Layer 6 of a small transformer language model trained on English Wikipedia (19 layers, counted from 0, width 128). Numbers have three digits each and are written without spaces.
A neuron's activation on a vector x is SiLU(gate . x) times (in . x), where the dot is the dot product.

Input weights of the MLP neurons that the questions are about. A number n stands for (n - 500) times 0.00063.
n9 gate: 340478515434533481281372508420344496400489665545710564434642534592389511548754812470748414436292471385317488398473477434427430278556488588562330422399424630596569592276566387369614591424648449577440589440481706557508500322671699600357573637451244508724542615508492351456507473248721194594465554717531481426545673500791530469613481430569504275567352393440534413791671392614318178522463
n13 gate: 735496333459496319409757196541646441654262600624436472351684464410467460559795500561673542492468397443780441239483440734488602423516533388504250455273565626587442382504582492569759592460351622457448737488412358378492500570735568770664674364512488336377695571521419524622424448449277293670649455699405456773392552441648488393540540529717214470488710492389760685649729463642552464427445
n60 gate: 568531514839365738507450359522416485441365267461324419229489391410658542259525706446616426426434567339576382550683674686392407489486613541500460259574496521396674529493457623182686489337431581438588636479461486486435521576518646345567325566754685485475410465683539486434461699485660435515350403507602553545496398378472389677697399368626311454566482418398504323655429612511425316599385
n71 gate: 632467511550435537531563504217577551555301562611374567512379511350542783445721458474707454459434348447645527548562605362364620365364588381343614661515606372712504263688569459489462434601542395724237496344392684587363522603435433542667523410585573641569436654316372421278507283575446711469565375648408455338541474214660485466567382342344298237522526523452270433591276489551346660593691
n93 gate: 500461315211419341389425559700508396605647376516634401660500618341536574379468343568520364453601586576592417421832265377769678584356439290707496655390560400337683548619609472585568525310353566527201539496528488580302357626614797661370364344705853439370560481598532323608543444450443500467451423390553576410556583605639608803583496225326377461590329532645292607373472597550584401728703
n134 gate: 630623520525500520371351693835516381361439429648276387504719540745525532587545525175496420480433473590414386738634630551214417689627267473467446288364386337417574414339174380484321664577322660348492643279661459565492508512492479459520443571697483678632631599251459467397516504829280574400537229404587585425601753564435821467464576801615488343635329447440610504508460426475411512322694
n148 gate: 582739688540459558540740404512276671637465560439481338464496565587375706504504496500456677554713493500369246485420380650461583446489703220345362540393504426686705680575611358390582439353293359440569280311751422414492470433377480374515648411488357365235383576616496590697619488660572312528644433569627383614500558534817407685562172256299372596549302352492387539541469599456446686389473
n176 gate: 423488520344570404616524368330445213727319683524421436678450528492184748591268398548295749682347473524415592496430283356711496445626611342557504389429375508516400407632606317565625504416463625550440484719456774869447469410447433691444306364572406353672625520475351532711512299648319597446442358326471528602532496500824468557631382699573769513543713758298423552461592598300488564611406
n189 gate: 425609522485507440619604348477376598536347457722566567212473592365462658518481322507397600305361377429500287422223511453583456441456638295378515397555425492602439624536565367564804496299550426421655668544515403425720438496382437458544252349507713439614583610695688590685448567650454590339477549607737814449411570548500579454718647446235190508471489357651504329706534633554653370561452
n190 gate: 668558546526238257680381500569588720471521345542521394623487623413323311777370431504295562618270500496281411070606402632578508840362417578714678504458457534575615586529574407522354536717447629389229500496483624526348683400679684582475431649246491561626302312754474526716344363622286586315381613492592547508172453383653256318551408504483427362404397698294539722533231639340444526251408
n203 gate: 266589647649454569638388489211432271486624372554522619384323381380430871475548706409589342507628435595447304272399544655353528411891612517363448537295581518457528449356618352529558341496496428588558311442341693460385595622578477500475441456403259463500694578332471394532403376439381496407646445532623700500562504507391285522525603605673471590557715770511405446588464518602409504469532
n224 gate: 613616445500494602466447526384590458429441377829334516439538549674463438448604483404554660367523556440401579539717424532576570472571449522369684574396493626375630487497617732520417161638314562557438500513405543453695721500604403557402477500461456594624610555591334547612552691455402350588717450513429490610392444597592404560663390486360474536474457321591420697430605597521658572459839
n254 gate: 413366430295740551516527434421542529642547264516488527625357422466528288692528440528568715682350570196473247410358598454263313483519520738311480540581484496377643555299400259492476427731239459689488677407394264377612542668508566460539476290539616676364421389448445583695825563603520472601492023701568355519422578412430406400453254383373469415408547555531496387584320460577433375440435
n9 in: 595392383496630602427516297647450512327780500531636727553569593538575454276476703634641585457438526219466329731285449801500542513604605500468492589449540737730459761530584442628425484426436635618516361305508390691300668384576612699598488324582355540476690666544555540485407339438657163520726468481653602747292703477508496240730674468735614368646342563608516567580500612561567582530550
n13 in: 736404451462464311259721467637588405460599500419516762390632284548488427589675533525559172338653469396313398602576516373305412496520538536302345327468649355448673446190383178583401526430188449552801721577480719313529536412466543608374761397533513622374616424504471454432666611357365583445475425378382586722471504411668471504370488530542274584327566570476479213440418437876562430319166
n60 in: 612552325441636488741385402459769630384562662524736647399880443436467411645258471558282381431584461579460406340280401476641672531641154619550630605589541566540524554397655415533409517582327325516223524471553446674513504567513440375688517473622257487584496480466785562412670751240538380280437525593601455597316573593778479567398202593846545292444315504427517623695406408218467693370355
n71 in: 576411233545438452549761555360368429356595582429194555533186520357303375282649589624711311242589583540684694488520679550356465251399492286606504647335448384399359320708642311307484512433537409630653442579417285540638589678541191568374228340677537516383664589365484448508696532546508576574463359406443746395599721329504520452449383484577309654341584584527548670338437544595484528534379
n93 in: 317481437407554346908311370564597259496524566347504437349488571542344519488460323417731447535492593576607471768573381404716361513516699264601613419543428452635606456780540547641301434587423562565492651618303524428641261427876450645437412638347443427254712686476365576431473460479557560565284576512220686290287508582500556665245484602588528466593619588278699425366583706479322524481500
n134 in: 532631469362488709358488567468314579369334479523488598439738222450572317523279336310666700683368605564584340236712472431592289517454337508621500387426576874388606595489621469408476545532476488733672419571413444273375354512379388504425309116461383625548432361407417512388371421538492644553504492383464615488504202655677583528578384333211571436326330361613392386807567685410413453583546
n148 in: 482340495421664495617604776321197648309231585671495233622827518402551357384717555856458368446219655339650609400533746482500279437433360570677468528464505601371434495544560482639372642604332353377514580234545358601588713472551730361613234316744653347556362576537353390429617250082579491650313426581738559719477550205672185356495513782579573451317235624338298636482395398415637541391415
n176 in: 433683607692488774607711488412325369386467586669430388380543405512546545683614403533712448304354637420556526773359458456278633637467419504411301611323580542407667788580563228445517470541547232524591549755554166559652387229305448471521500586500326695720622561193383492302529396649704626820466546623121724549517372500421692606344431479546467531524492404737391558609268449323600595548451
n189 in: 567572595523529426508364518146522558529496535610405592664339507518466696460560609526598378434551521541593704684546378482552281598547481617579677401449388269334344478625519606414578642747610369443478312581717274541636522459606539511555265484606572398508556442291615661522737596399417590428272470646473511660585515594695311526430594454391567428355285273577168286471308451538537286327652
n190 in: 422449513283781590749350397344504686521513692496658543402334410618391233500671461357738509504230406526504339375544711508409278399335394616451601637278526483391703582375298526417843437779522392567705504278466660269504542491703455815671535923479447584610674247504474535622619517368593265935509351534390392212539427601453716658496398598544435644403491405517417405797504540563591504393508
n203 in: 678500422685354643609481302333537294426636441306485481469242280548409548330401565666327457485452525435427610466496609544390397592747570388558557620638223530658590439442381153676587476511554524387556400582508697454596555342662583336560170730373196427577496482369542420570526511508542538647504195429535410445215362267342481362552500496527432329662508678444318538511530665535534575680541
n224 in: 571459591554616609540535521433572415342532438458336742609613667545536389324579525549295402448445557465524621395264426612504736623410283483457486615650525571586635794534482545596592372251446562439399534559458387489554651457514674621399479354503482385522429641290362696541695581519514319428703500472374504383423643476272486450626521765546535553776433323465716570401447783621401296463579
n254 in: 331492389356547640220376683609430584406432550377302552426641504582443496229585650508557338472527594690527621620760284337742438598590599458385793762654371432637496472461806682573814454640381592295647234583301564492610453316500567451405540456536349512390597516332504662535603428428504544805545605453357524673348572500508544590345311698484380871649552576535552320504436683721368448676500

Each question shows a token from some text and the vector x that enters the MLP there. A number n stands for (n - 500) times 0.0069.

",": 409516374534441587478412461513508361486556416452523507405732394229356438504377506604486515477462469449546522385667575506480573656490575554658484422483598447323378397574336506586613322600555539441570616457619641629497816418500431544658619746465460482404473413428439691496555448638435416425352420620316607474416430537544639369563502508469431775514432499549501504385713600562574436472324
Which neuron fires most, and how strongly? n190, at about 0.5

" of": 347575471592453558661656495557495378472792353497567520498578515313448512514444576621626444740383499517312464532538480586468439661473388429728597526399671482478292493394469486393414415536718516386361371441538467643505621494496492446530488748389526535552251513505661611573478565407553394492343338568509601443353495562445634349486449523402559693461586342462273535535715504421635403523492
The two highest activations, in order: n190, n13

" singles": 462395533537366351407387460351504535554545389386456359289619531451565508514261438553682424475314594427441561599511850578589677820557546483561627582432668522569443415465397509526564530523620310396385475611467442518582559675384467543406559614475378399436382406455588396445692600306426513309524472766652587557422551416601647225447412311465556670535641499419423584520613533492495563384561
Which neuron lights up most? n134

"unk": 656513474467689496521554491384380466455405269568433356217436431485370629591356444639586418505583547433363633544645815577474589585589458544731543523492433690677549404593504620371508400642444421526434471393508546539359541542285530394524534674433508578433442715371411295620364514369556457410462498535381588338341510402700551384553425429541578696391427430501634619335624454627465439399756
Which neuron lights up most? n71

" W": 390452530554548465357507562520477426584616597507699445303611468485378452396361522406421232604607436418381606564594651545554468640687491359592529540408576628602528500402394613392646691429769413585465429608550473550415633565336593491647437489386505395415372578374465429486317580368349268326234394661439639500397516551620450527518374355538548652507578356492429527522605445536550432424439
Which neuron fires most, and how strongly? n60, at about 0.3

".": 401589446705449586460585436504504387483452354493548550285688473350450463327478346596610627618586499456442574508619664464345538659496419419726565517447427544341313427419357459513525458419479448377455539523435657780464730454426381560635475491536475544359457257251560502529595356464417450418329425461398652706304496710546637448608502447372568672494398369569508623367546489540556514403365
The two highest activations, in order: n134, n176

" t": 355432713580514432285472610423515416414563468418438283463624456580337409492372518481494344360585411342287644443551711562459501661528433450597432678478604609447527601499270729335432462553728444522430446576453418555570697389410338514580569556446452620389357413440440341434479458389500449370470438570469718530330401605383498286581445479431532682692616469444481396403665437483537498451552
The three highest activations, in order: n93, n224, n189

" provide": 374631650562552624630641506451468548340428254359627642375486567449397634506391237638528541365338556498356691687686553516476555556476347765442435558406653469392347430591461512402567488360552549462451640650397559625523499496494358389512667613685344451610473482369555523739659153557376413565478441731599492600350494414497401339420551436556427587435504461594385518423642637644480557486596
Which neuron lights up most? n176

"as": 414423537463457483625409394572666467448638325490531480551542428672545640472402468573510418606508441415290541412426533545375398652496378535589341507593563584361441536454533611309573458545536322483407441421533468550521726255449415503423520679253593449371297303307455586360453509516497474374408436547357350441555643303417551375432612340206464693535538481333643586439664485597479480552436
The two highest activations, in order: n71, n148

" ch": 419654527716620513567630546393466343589515470412586329447556583447402475526540469327462341314538329333339619562713640611736586625571353503614406510473715424462561344478373466479409487448707536465455603549489385369590763318292430527578569486498497480390509576401522272595455392366550505286414456572463670653555376533586437247478509390367562615516614413439462561454644586425592616446684
The two highest activations, in order: n254, n9

" the": 370484546503594522523526381385510397524444525490414608417530595190384413483260603463581372569539486365371616591554675532556406548602490526564533694275450525421438453414338448389409422438602517493586482579533419621474482583454441558524553621496462475517505465425493544449350528512521499501191516669540501589461602583610546358454618558254436678426667347569339647592545438629554529570509
Which neuron fires most, and how strongly? n189, at about 0.18

" one": 347437624539624367565535294513438312577592387403593564624518682490569480550435524401477339442355483382433512450396664708662530561558404616587604556525438486450287264312383378483669557448667455613531345417711506527669493583566389592475572618515390530348454289332464412556492259525448473463276514723469390630399515488663432313372464275492542659513550605526567729537603632392625521466497
Which neuron fires most, and how strongly? n190, at about 0.38

" to": 438530612617658558513527520501458367695520548504503595554496509347595369159372636529383436520393563651243700560642547645499336563434483450525615613596423521352464406474515588468526538565626461271469403467325317755632593461501458406413482568487372445511421549495459447500501380423551343580323416527439513500306733635509499468410427263544682714556328361558362389430487470500585504613550
Which neuron lights up most? n13

"C": 411594455526781577568561451658669387408458455623626638556437565510494422378507514455364266418555436173422619512452494512613381529543330417496380487533622688456419483419331500393502637498694495404348558440554526545469661454544448427675695589679515474452459597289474419592273732345412366379348418543640685367356440441398508509598381391529496698468546371485500452438674418669496496348440
Which neuron lights up most? n60

" Mar": 381431481543448587315657585417548436370662300517493505401676533507450510397441449719443236533565473520377649452459601562418426617538530551638493448489586664518482583518409508385777422474591384687515496415455595504485680351274454610607612646308601603448430549222375404366321549452608288374356526524500453598449411560398404576498413317548515582449667341459519716502583556562539554498453
The three highest activations, in order: n93, n189, n9

" re": 511481570642675445452623680588615489538391411413539514548670479470351425483409395498373274403452408416355546595671541603290618550535386521637536336358605619398499430466452429461535564436633601510413438509443532424652659477604368595578525505597512549440454459461591435668404350485273268490223421508493709524656420606651433459513495280551443754710450563524321386603624725646594647470517
Which neuron lights up most? n13

" 1993": 576537420622544672447571618504612529601605326532529491425522558497531426470397456528487320559562669594435641648618720455416443564467544415554323473605420613276326482451133583492428437566642630359346616524654536363580742425457462642349401598488558379450345519435483496502653335510474500321504532764624521383501554528666512557524435353540466802347451554518569720615413309494562520488373
Which neuron fires most, and how strongly? n9, at about 0.18

"ing": 436381499602706480690656511452336396599583266669450600290606585379634504464272413467591385508323511467374594469396527357492399583571423401477452427526673602494410447484649483477303647299461574300520491584467455538745611412598409489432521727580468436479404542680695465561602307361418488421543470623483578514556650413527645285498506530460599797527483478519377463613479468339564440634675
Which neuron lights up most? n176

" (": 358545420544550521492602478502513479520509644488590426285700620496190426609421453523474556469699347336416547436522581596380499708368736501551411425666628553439505611373297486415427469414705549399309711415577626587483578508474447709633383704485493499337383500588498531613582561499554547503296433626605589569369499515553520184599549538443375735461467430472375653341415437462557465714445
Which neuron fires most, and how strongly? n134, at about 0.17

"o": 422379506488574511583447457667654364222399499550552420547470588543569554406269436552440418654454517650519726519501732598516447594573377542804470506331733449284516367365515485386589477470632191448397406476546519600385566356491447563425526645329432695482323352511542561472495487483502394464392468613436624516541561332564578339515279359279500704488519539501587485471740531582657587430515
Which neuron lights up most? n190

",\"": 423585380611552541521559520461410388595496401402468518299654499326372496382499586596506542465568560540544502387810532433487526677493491609575473375481525337347392425511210547450668343557422399462517567528566582678579577456445432551744591704466408600296476446400590659611605386548389372444443500587319490561463417487474634347439330411301408744610332429574595595488624540552603447432492
The three highest activations, in order: n9, n13, n254

" acqu": 380489470699511372585597721455648637478479342477568556470586481454243441273477429456487342582305597505391491504702483559503553598380426445648379480500547493437677764482385601385470424466581636553548446532513528578454460442509369478662655616576675482416592517380608421588544419464329349317279469520540534489492406692652599385453589414640537726695511282525249473405513523550442478406723
The three highest activations, in order: n190, n93, n203

" performing": 544436448563588628688745578413484466558481206439571561311606651406633546489365503537596459477281631497385698616592623579479663773678445527504443621461684480388322495612428472537382441500597488358381526711465601618655495475427324516391566687554495497533348473551661341589585276478501456470574377695435557498634528455653562274451470338537586625449413372658385548554609574566566473469738
Which neuron lights up most? n13

" by": 328504464548746525681664499466522522641617390453588666169651573327371397514430507531833449492508388569301632523590725430512616593544372517533520493462625418443500441382271485347472603420546541409435523356571590798541509523533463549466635768549502645597387379512530466342449338454341466479434497474548723529444533438618666521535491363485573621391539592469339432612585505457593528543583
The three highest activations, in order: n224, n254, n60

" worked": 397496482613599577694567487400413436553601187431527682292753579494500470435432383602413404379317534575508690526619496567430526616474499427332436387459492452435513537679490544513619508594720588403509431785518405658621662391511411500386397636558456394535252571424534413652660270331362430346528417674500321568399540619564454261405619273555471681464403450655493571374568532524538485514630
Which neuron fires most, and how strongly? n224, at about 0.53

" campus": 329373515567521603502568349552529429391698088590586475323519681478523534479354387519511366387486535656426611603667585343546590749590417663526525605708562630418495485592395451358537337381599422507523475690444519596477487338310377532458480527475666611549501568359662487740493540509492584552450432823614470616483412527689566398400375367437427670501468453409489532502706654489557448369487
Which neuron lights up most? n148

" round": 435520638540720458378483621446394521611686351656449204386413432433542432462319450654696380384418338492343516560580624614639486613576482518478515526606464677530457284319429563609642565464675466478380355505456610376558567524360402476500499630442334397528510456276381498551529466327434519634463607761595688563406404545568679418572383309546527697631587535490519256422472475582605539556505
Which neuron fires most, and how strongly? n203, at about 0.66

"writ": 381392617431576535555629588464603586715461295632677598422566543569471638453304413535515421356532565544521702559622576563512503677497445372717346299484570475583484611505388513437597423390505471542284527517418306584527677219486440566521499783339441714433355603321515418468539379535361344267525389601562323449436517424582586343643549348320486653504383562598487510453499482593452647438451
Which neuron lights up most? n254

"el": 428653467667271481635428418646508474578309326562546525442445419433425559481381381440452353541415407469570670656451462582650320685536408612665428423651633599436646371547528468514415481502582211489221569527559484379436722427458519560419509635472436561406487364366570629513344416433525350419522587627580529281700541502454586213418495301353436604483501519483504559678757372707527456549511
Which neuron lights up most? n254

" friends": 271625456574530617525655375429506353437597563545413593190605424413420507327577387564348496512474577473416525522597771618193409610478351334605604682485505566435467592408492372483590554524473555437435508500354700662434478414441402542449618477551513473520571379277526530700614399456496601356515381569323669681472358564633751466581441479287512607489449476537513646398284611514518528468428
Which neuron fires most, and how strongly? n176, at about 0.98

" at": 327534439540473487554406515297348413395556458280681560486492415390391464451226633555785409542479413606262641651756642497571424527604287378505448555616629374422379451555336624257409545416631532409506391625387565608435579409447441524415413625537428607594370358546469510501531467397480258602455436637516536547406601553634634401563507402558416634510468443436296489472519639343519304571565
Which neuron lights up most? n13

" then": 397480377623690454688537421436487404468557376580456642375665381432471323390333460507409264593311340620444448563584556750499410547570457473592444466413492430526588348360385544445415566462570370266617372507459443655639741434616549615428428661477531405405571447417595572389475252436487419460526553668237639452634600540575527356500547219504451643532540386514538451285617725520670611496639
Which neuron lights up most? n203

"2014": 596435505516735488391516468569635434550509389361526477470521562549520347410323508572618326551575541511352627662546862265524466568512538467523436456560637713444134596487365584621585363400547515462247372449596592492599594472480388645507435568585497466461415587355631623412533370429360476442338469838615562404576512512580428367647397411531480714440576451602483674621491541585470546487503
Which neuron lights up most? n176

" 12": 530619545475486449591514468624553289468396309507561335541531516529352298394492453576327308575626611460468619552431559537629493623553674442635479556541578649504241422411208569361520529348705482522565414397603661611567480522404334490558608609443451388262550424326489452525529579299421397414344420750587435572532400693605473247530516502531420718413514546489522648535533651463701512513348
Which neuron fires most, and how strongly? n134, at about 0.24

"akh": 469606558554590531584505365629543379426586283538515422527553557486417574605411496755566388618466344411511512439521712437752343612605363529386446646759500662552590476571471651420539459458449434671531304410452435493311620329422378478305353706517630475445277561405525500436411489390566348442423541626220400460414559343475570484549512457297531715482607528483620698499566551592600515632697
The three highest activations, in order: n13, n224, n189

" Mand": 492286410639648580510853528460504383625499250597460320461657456572418488388452471510389424580510350530361563446543589426625541598665276565646479555547625576608462409484315552351500409538597453570415635435485409591527444349313438357394413665576651510449359716321526466551334509449577504371455353580467421645481499489590530534432472352480586715425518510538499596594810664614540443428607
Which neuron lights up most? n190

" and": 373594421716658474594458435565393491535466678629394620413492372247324444470296487584471540418466440492320536546490554420697424540440356352446538470504646459414460408377267512615516511512482378359404413420495503603525682525340470561708487617621373587536527427418385653525413455419544473391434374654420579611507559577598421373477483277598551606701558413526372406257762643529539486564383
Which neuron fires most, and how strongly? n176, at about 0.14

"ina": 677632526644538546543412391516585244520466520535462621533542518495662555460368528546703381655513488578320405635479801520369444685543304591685444601585650585404565527482569485573624534420567256528353415370644546379393631373407334612408519630475652506494375496424644434473444582473574393390325443673420573484530564339578675329559493542387452784468562452438540580488628502482655599507640
Which neuron fires most, and how strongly? n254, at about 0.22

"overed": 480540363520595383495648402464673471440422296412552698301465553531566582486373530688568505357362511320256629569584676712473402524387477444650516498407376492391319478511440601275571411430474381661525541480425544492401521512287424565416674712628506560633474425453458510726603266362531479569539491719742508437320539589544437218390529475671449546571498387637558706371466450534361509594667
Which neuron fires most, and how strongly? n9, at about 0.62

" old": 431613497505562422480667526498359332582549285549439697452562372501390499622386431659458319471428526470385660629542728534375569545453664384499493690649410627539256322509367514568357457434655280252602331465372491490467453450469385506543530680499731585438445604384629505595426571380543475449406589756516544309437428624616526257375448530537288553529497508712400559426564665465468548525464
The three highest activations, in order: n134, n71, n190